Layer 9 of a small transformer language model trained on English Wikipedia (16 layers, counted from 0, width 64). Numbers have three digits each and are written without spaces.
A neuron's activation on a vector x is SiLU(gate . x) times (in . x), where the dot is the dot product.

Input weights of the MLP neurons that the questions are about. A number n stands for (n - 500) times 0.003.
n2 gate: 471423851533789688570590591527470496600554550385594522407578646584265551582209466611448492485507485655486514562347261281640406659533274385588705471615472679283564431386532616473379441677314514
n8 gate: 566525543518484586137339490389494636256769665590448305571547593429477547572382308519427097683464430634506394550415570459461461446640474571552271687637615304506564604575591573410443159540735358
n9 gate: 660474671747522408613291473495161679405389567510645649361536568405648562501499509506461412653623559306529507520629355554443706529479320390549647431206501420534843377469568587569631848453480462
n10 gate: 142283521506487252581402484781158351476377571750423558541335495716635440422463419506439690435493497531455463519401521470516684608502439369741575454221579335532482463659576371669582534598341382
n27 gate: 429159475319465488604553627476303447459888462707515381444408475613476643440329391538341475486320446448695791413417664613561649641531600564312404375413451440399448508214420357524485725553517481
n33 gate: 455486424744270474360779637504624634537450682508579687463489562512344621720448555516540368318638623611272281561564664609803488722246658418531408512442619499399412479541407664876737645596481552
n36 gate: 626478387707394419376350743448440640558420704429594618624274781659255362173642450444596593711419681580335494466627443508656300358571516555449373377618474372569589618552474607723488679560538525
n43 gate: 542556612398516734473471324527497602665482450381533497627787314429433219329533497323298310410421518284436418538450434224161489970463434348312464471416606348383613141579410473396432249383517359
n53 gate: 358117598474733744550544530474485525434455616592534577531394746447623470446715291362379284415512453561317536312554541659667657389625400477453169609624678461744516501395579354643488424586774486
n54 gate: 562633453353714589313624391380611483269544530665499686717307432661523542358698697566449527778455586528588531477299320612358567219697632357498568328743535418478534429372558597361403151431347411
n65 gate: 382705741553334423410384412406537265625523442450413551601356352646535411532934832640312339381449542595670433531435420658463626555523598671696754528347464316488709476428364609352644488314269472
n74 gate: 533601473447407307414519631516610510376318613629374596406464473375589394343461735776615485582416554577338393337421367584480464495350256472752735349638502234554659438375638491484441582368505740
n77 gate: 494516347416517616633457677608517610315700559438405307794417471649692667573306397520467648606584620470567384683530426500229457451457521611519535647754853393627490490426572426641777632553604663
n80 gate: 422528390528661520491643594396491346774444659755698512521302512222607499246601199425288556665341425463529481613442595361483247717601436307546446446483313377381368360428547480341391509759562577
n81 gate: 355490527734391662472645484374355510342455559436664447695596725093488564561545543457286461535582510535822533464637528753422481751584510621584759249583641521320461464415553562589471548556529878
n83 gate: 725262629535217652283589512530520590679607590504376709914325359391550326522491594502378665419277392391504598521379521403594466836498538148663418470500721497390528398372379576864645645340404542
n91 gate: 665234396462548569568636294347550387524464229487671687548327615498504483643602551593559176177455549672540451690372388486472754468441283532668406301521592339670547438366581637325575491522323780
n94 gate: 520645622611495440672561447794462493300594370790696344517601439374350673478329500634442601643422518321809521594369499473417525389783692676474541573609675482272364279443703320710449675475539501
n101 gate: 571564378920406480545463489353433617499641611304505597530519656337415517377455433686649227454555337300546308810671588541398589314716434194595449457525820593453272441655619627703432747266379524
n110 gate: 419224624683463615600552454510525667705468535301457608684750262501428482539484719472516321742364552447597397692593481630233460398577354505233495514712540422404257292612481490357273433433521427
n120 gate: 456446573671576504683301454524551402509376650652403501539689324489620609311526606554411544518428642555571602791259569616718685553383410510590589542560573331506485321621627571245371378272582298
n130 gate: 717696446467597405562607399574444428543706495481411448612538405562636586379292320730757507614337603636420495557319524574559173525520478467506380465358244401379649448222571480720535460326661843
n141 gate: 473531510586483585497533616568652253439527403568480714512715672680744685679508459564264464529418547498477480344220457642539555464470346768666510068341542678450434309579653572472557452701695481
n146 gate: 469202362454340337586511409499444570309680447364344700605480487514452255551418567438187418579635547340391571526612608762645562588550332270573533677569556534532667432549654593380702303406557568
n150 gate: 305496463579449321663617515665566499505258683466752429329380565522640540495313699646456533264645827467653561579428465371379430462546360357524778522464764613332353526342775265322538221626637471
n154 gate: 517531501391500337323482704534609552385584542236408351716374356455514575522715650559440542910716429371440465348423646535489501508739587513639457329482571516431592610595503381369668562555633598
n161 gate: 447499675387355610477697605413405753490462571354762673446407385322475705717454383549683381413412485271728467525478519389375674391353472598471458545503453668747694655414614400585668463538402304
n174 gate: 574444530616360606360473648383505486491631339322545656096444341596451613564377434654572472257674354677429471625385463394294626103682599375320480206615511571598827488416436217506492489365691378
n178 gate: 548566536594465719615361447584476603809599670537417405517481761424595399700540394532543498439550620420498441494394517454641638545527437531568307560489818562637551680476590340444573634810471456
n180 gate: 428672571525594610741415470291496390506726412503686261260341282381622803562619504293530440650324593330547582526494606648389627425430472444548346426433713340479511352467501475473625612544495510
n182 gate: 574407540690605654621117589560501509530497653310414557635431291522495514410568534562454404442469778782331700461497607474257637348501536741554514194589649558583372443607390339497356435881795612
n185 gate: 763511372198568411368410352547606596543753439402426510671444531543504491539612510414354716238541411268397414534749638366515417281682468462476821714450895377534552613548475496356620303610454815
n2 in: 802286719670538563464675676487672556347469553550498359438613698386379524406563448563530737637592183507572581297338474587593320550604412759394285376527649506269761426364446584563450667432529451
n8 in: 668552396584398567330625432525294463699525523581331438597624563353297318453508332670646341351466423525656212566359453466638620537468323373372505275525510640345584503661314601533472792493411243
n9 in: 537419627491502429530787513333389426490613525574633625407477574406521785496226328584551626428405433437714473410460548305414672433352668423703381567669578440428695365497651493427574566310765623
n10 in: 447427268395382566637523304592680751401483664626549591376569421368517275457584452545359797459267271491448676308372594366741727478479594603635478471572575521353457532347581617525674237388478462
n27 in: 403603598428263487558347830422610431528422435578266583500227333332596688517439522681510575365613511362516276435822470416621419587195460444561567510574611463355488435571599296148330410457518459
n33 in: 239439805542521570296577281554407299412559551373289610306485445554444440243644479601453685387605348616516713437478352530402360304495581504414491581580450506734481305432530509555391402648419492
n36 in: 428453458629428776571493501580517563467547618499252615658465495646424374786375545285646612580388789334355474568622256465561479559434459505247452381570697583473614286785554583454361421388581562
n43 in: 502485509475466590477649467478508400562714336585288360563503323395792405410341503479428524590560596583395325658542548328705391494641366536465479454549585368558452347574457422522476405420569605
n53 in: 333441691351469591432388454448324358636525458636515425659408583490493530311539396430582307079374574383484571456493655711400676393592606441447380653549522590624781583495400323841851446711504399
n54 in: 684576348608633512431475648470481614430807500618326630504511466345142569431641494344310535333482367751418300429602398657579551549510555284532432508559496556534644395589428647673458395597546520
n65 in: 480534645227589419400575422268338493529373402394656397385652836225284706394413457441368456562596579698650362496505500484341308447349328554516462351528465620491612557272506372448291584582579509
n74 in: 641430514502498552547414704443529450537541313563527456467601433521610530357568516440638460465484348434255509422331574644872562563374498622526589576531395355510478594294847707545513528315727442
n77 in: 511478680338779578449564784452690590310423503317539407555505665578727345585441489630332476610395378554491263653434721470364425837329590428534629412892578411665647359509479427421722578641696492
n80 in: 561602453479289286557490433723665436351520539509464599484616426470385355465413489390389743460621651431608441620630385509544458332544504356718667486378779504569479458543601674463543503621692374
n81 in: 532504474679413682417572652631675425594432755307468512555187567364548572231306477682657404605474528406640462400539437653551412415544658578683576493475415527511342667674595750861706539300769523
n83 in: 761211532382363613571732488359445453507414578596465508678711669362545513642579518472410568231666698436324496337455435625734564593577407440672613353592442505653453387651649621604581457447543738
n91 in: 348533726431428330526600499428313366523926330586248642493293664418460548349631553363491457396488490495514674364360352500424391582256427699527610446575726679668407365318577036497493344457431352
n94 in: 679515372353242380462466585662661641713387303709780466469648597525567413549556385750566306528651528626663391622426392431339420537576598654616637435659323382521608645591196561456478498658467546
n101 in: 612283395606444519610308524326372450358516518272505587393447558410555422389528425765473194753321597637314518490480551401386489407687371518423526286644539498271708545525297571526562626263514332
n110 in: 445299448652756572499688553577503375632508416421399524512577548487242426651583737470599659589351558493656505719665378404242291672323326530537493444633301601717589252618451378487256470441445627
n120 in: 474599502567451527680524329446643454527263400347603333501465427430503467402537524214351470487330703522390688447291182513452365397825325708707497505445408545502616573677516385376374542573572460
n130 in: 608503558420178337623352415490592414309457452702529656478566588223587586528416476301478475453281584370378697521284508464606564557373453478566537344425453468568473323138474521583352632326336499
n141 in: 494508413532505574495705465525482413540623383416276577432519506626505593438649613752472541460222502456329474603447716588466663614356354492620693774710563682594331299473614573474520621325611390
n146 in: 765667662363545432656524561736522506219503460390417381598722500630357523384457533531538462502504379607370613234329462408624128318426334375605339389484463523442525322451472452658306442395660541
n150 in: 275439366509319477536756765566497479429600413751538339448448332512689528652504548487452343460329668492656467589295386576616751312616453607333734424549445383615489565425501558507569554557695632
n154 in: 371462446360825491485474659479519419361498421407506552663443537373731206513521493414525339681664606511757494416519689632577416719574521352571517305881477433400643275414421649644353494594603712
n161 in: 353621403445510324725438321534472310681625477720395337346566548469748476521576543314595447700620546502543462630674688621620362578703568458670375534544384555320691383543790634688425472357397392
n174 in: 308354622454517424353451520626685733603541549431368378366630489798334248768581313659418605356347529504793657403460540579627549480531689705402534467324675557434628646691659401562453723559395652
n178 in: 269359555326603309300365347336493291545520352694589493402557241374471276124537381576451566654387576469411552339454453765308261392448298467421536361538256486552576472760508519317383470694561194
n180 in: 379529474699383422503227686421195483554284260614522655520486361495155546490403706591627490587782644535495578552396508474494821698467455606541409621561683446390547559605513417518649597516710360
n182 in: 565586468543456563512356504646431658641575482487300611676612414353439678460693569446208632441197648617286671609862809493413476470526430655675533500523349405332421564502329597544527448700481559
n185 in: 363396434645532442406332699619388626670662473436337469386381399459671747651421410501539676681380375381401785299584583490396635370659457667454808755489745543292458623375479622340267653402500493

Each question shows a token from some text and the vector x that enters the MLP there. A number n stands for (n - 500) times 0.0032.

"|": 628450303370541530455584466512365322461490381425392413342623725630723501659579467537649484438715530457634650582566327439481622514267541567527205469563493418481346501483551574643431605375377349
Which neuron fires most, and how strongly? n91, at about 0.69

"iz": 801594396580393558438360633329428320849482322745503482476597283527629336488716601581432544496468652333349476482471629657421502362521597471583495509606486450668489438508460527461552481585484485
Which of these neurons fires most? n182

"or": 367382497403430312444748636500427353598462405683493554566517521631449428310390506410752560630337505513608531305628436599476605631368531716523484599470395485307467628442640494492580287621616317
Which two neurons fire most, strongest first? n10, n27

" School": 553602641454624214722611582420550376509412390487315504432491422481817479312542483302454544509502579520558678422665499320495519400353456545516415458634481379482435419630444699608438505437421484
Which neuron fires most, and how strongly? n120, at about 0.91

" |\n": 648444492510471478594616519462701351598442439324365592319563696367740326531467347376641497338549578426650834502543431541353541483546485578513493488852478380526382485575656538567499476456403491
Which of these neurons fires most? n91

" |": 598529421429411377425347472558493462460260396626545520350433612395634391609498472558604613469662444368757583628481506561301463473521378608497360424545224546518398585801562581712533534324521415
Which three neurons fire most, strongest first? n94, n161, n54

"eh": 510588487530531511285560535424454541434323371432426637260479361396530315463440606337370476545427661583533522491615551518514536398424466730748383468506302793503546456496462568612570114413448589
Which of these neurons fires most? n182

" W": 497545686403448718464564519459422410596205435369485328406594427376680353625464583480582457529678575439648506362556453544398497359497715542510404582688452692328596544623619582493576633580515595
Which three neurons fire most, strongest first? n81, n161, n154

"ec": 667582537555466263316698446435375573489465358551352520352522361650449331535477635567531529435670377553374552462472601337515429437314528476382575576621489525590405487682624668575558194709280508
Which neuron fires most, and how strongly? n33, at about 3.3

" I": 615442474360481521465527580488505358753441571448410526387409485263664275490510510384485479439282415478688548585649322494341524509343522459610305489651428726484454492482378589651677397766571487
Which of these neurons fires most? n53

"ur": 608411488667544375317649537336403312438534599593444449433466280300625400566351381231565408342481575459517503242626535523470586320502556577449464491532574738470524514462596726737420475541629473
Which of these neurons fires most? n53

"R": 499658372467510652541285652548412308627430596548656435431693562318627410329350411436590363550622493462598429527600409525343402437522484438478201521628304427429643633617375483679545411473603465
Which neuron fires most, and how strongly? n8, at about 2

".\n\n": 517543488427557563483466550376548295651384369377402545275690682474643370511561459541646463545687619379670571482650515430284588570341528563757465583664646388611408598520459629489410575321325406
Which of these neurons fires most? n65

" f": 567553426532529625371731628382385523624453453375297366336484580530549199487532566380648651473554678425708609346529515505472424537356679643549453590492499545421469555675517753556506503442408512
Which three neurons fire most, strongest first? n36, n81, n130

"ma": 520538413459468270435518465610589411655253514562492571518540452393632465305445475500509607553401582172518657386405416381565486429619535447613424446478331378531471544605464792530813494484606429
Which of these neurons fires most? n80

"5": 518524561299452416621575565405571284433399271407476648235624553641674500445454483335527597573683445374654406520559349489540397367317456416740453571545548300503392481440415617498545442387661327
Which two neurons fire most, strongest first? n74, n146

"ones": 521489621292372391533731621419467280600224413464522525537691307499688428456488552486413596629431807418475672464594445545488547385512368372463569532447372286556531481583461415609541350292587469
Which neuron fires most, and how strongly? n120, at about 2.8

"ong": 458422548609458159509572764511557432583326510573476608406508445552753548469355550488565416468541610441296837443582589484629555590561536495438576522471386337480388605649505436584431561666445503
Which of these neurons fires most? n150

" Alex": 574695536500428385456564418402542290594316531539449404378593528446650357419454573558500683451457621299655587415522507553317548330471677560560370509464371546659711322488650600594597556335550329
Which neuron fires most, and how strongly? n9, at about 2.6

"a": 482699560379416260513493547540602389523380417461474508451567408601757455332562498367363484495453696351601538445474546444605366387635401455741494525606304300560426579624428754517543405307541473
Which two neurons fire most, strongest first? n120, n74

"197": 509466837525468389451646472371556504583608480546462600458438543637635344583433542413567548329546605623470545292505469303473459356305747381492637460533466471283546646622344664676391311451618488
Which two neurons fire most, strongest first? n33, n174

"born": 317677518434355350510574421421505577549596621496404476335623608484748374449496621491593504417548554615596611437461773488445570486302644434551648600711274364438451371650527603605707447458544400
Which of these neurons fires most? n33

" |\n\n": 551474593371566530566452455327563309709452393413356481331677676398656421454515476582601497471668626411720710472704522459272567594467480543738512559621664406513334551505526472590420558370284412
Which of these neurons fires most? n91

" Roy": 426584539364316461381598615440378345491338543572427395243476424453544438579415621405642445386456713316508724281678428528505478492242677679403403405573505513590466417474521729537621500580574480
Which three neurons fire most, strongest first? n33, n180, n27

"ank": 541720428433604361594590470509459443700388327517313499235716453408653572434349547367565649635652549432442693432546653318546593467498580709535471557338532443333473497639600470540402650428486593
Which of these neurons fires most? n180

"ograph": 441614745348416287544724599398525436473431156569410625403531665493589476393472664369490664548656684359532633520742549384580417312472549505528440521700498470431504409625461520503497438486450555
Which of these neurons fires most? n146

"ham": 541602732384493213531550509514540254401340353409481491296422393361647453307718514494442488486493720340524642483468272314600448479447445625717608498604420532486495447607544641437558444412585425
Which of these neurons fires most? n120

"tern": 224449679372441364643632636436484541577461358623431514346620450561604460537404441283563493453551760280447728214523414321516523484345502534441397506524748403465384505489552555420382461651577451
Which neuron fires most, and how strongly? n150, at about 3.5

"===": 518443567489560566544520422482492485617548269432400540315521560526754324533434387479684413342522534436898621504518477426453448516381535717547384366637485488491318653374463418658405624411421439
Which of these neurons fires most? n91

" ": 521422579588429501788585504386441725509488026587429518530479524657684426528518558374447591485581513594403701440552473380258449426517523600562512500644405436552443659485485589551519437466673378
Which of these neurons fires most? n182

" born": 411706602498381368541658488501461322507667613521316618389681631609715313348493575383660601361574566446551484468521558504458555418401576567593513610727490394357340329651456538645678530433465415
Which of these neurons fires most? n33

"m": 802652624527405404435750469669382576567373393599467428379521372589528330669332586373572508490437551356483539286620536553410558511530803397436427391584460496676599388542533519414519594424599407
Which two neurons fire most, strongest first? n9, n174

"ll": 767608784510411339550558509523506409497433308399349549314605576495543356326217486590538603478529592270605675472479313496706527563451583668628472444376557378461397557601564448447336453606499571
Which neuron fires most, and how strongly? n2, at about 1.3

" July": 477573530521446254593836422378620457614357364545371459345661666751738514445504427510498606503648603512540451369522680325488521293385497492479545558525538399552431518546421576528589552439692375
Which three neurons fire most, strongest first? n141, n150, n54

"201": 537494618518506426653550524475529531631530444499399641397468702597608343521404419391508651242533432491537497333451533454408355396289678454541503335601525387347632706485342775720402445500600350
Which of these neurons fires most? n174

"erg": 512559473472345339630814618501439524591447544541166498273654366542446450433326397482607640429464417398521749425510481529690432558411495604521431571372441676239500454634527495591321578442420447
Which of these neurons fires most? n27

"b": 549403596506608505566662501459431504503366494673297352305537404487392302764625389452369511544545897396578521387541493446502386532665672500456536442561485404517408395638566737580476343531396453
Which of these neurons fires most? n43

" Afric": 426494605567435503346527480401603178685652434662545418224611535428662299557533592403360503356433650440330588312611457364696464391541505531573413481558443638518417530740613573466517373423499544
Which of these neurons fires most? n178

",": 620715458582459366498581633480515403654284368425455536468458697660780441494508232357540726503513643371614466530550404529385437391556436533458532464741459345513363440581405611568487595461503559
Which three neurons fire most, strongest first? n36, n77, n80

"$": 508653585469499455478644348300637251649276406361329429552494598544575476671340437405634524493388697330643534403515525426544313587514431522330397547661572555272500537570404391608430496284467527
Which three neurons fire most, strongest first? n43, n110, n54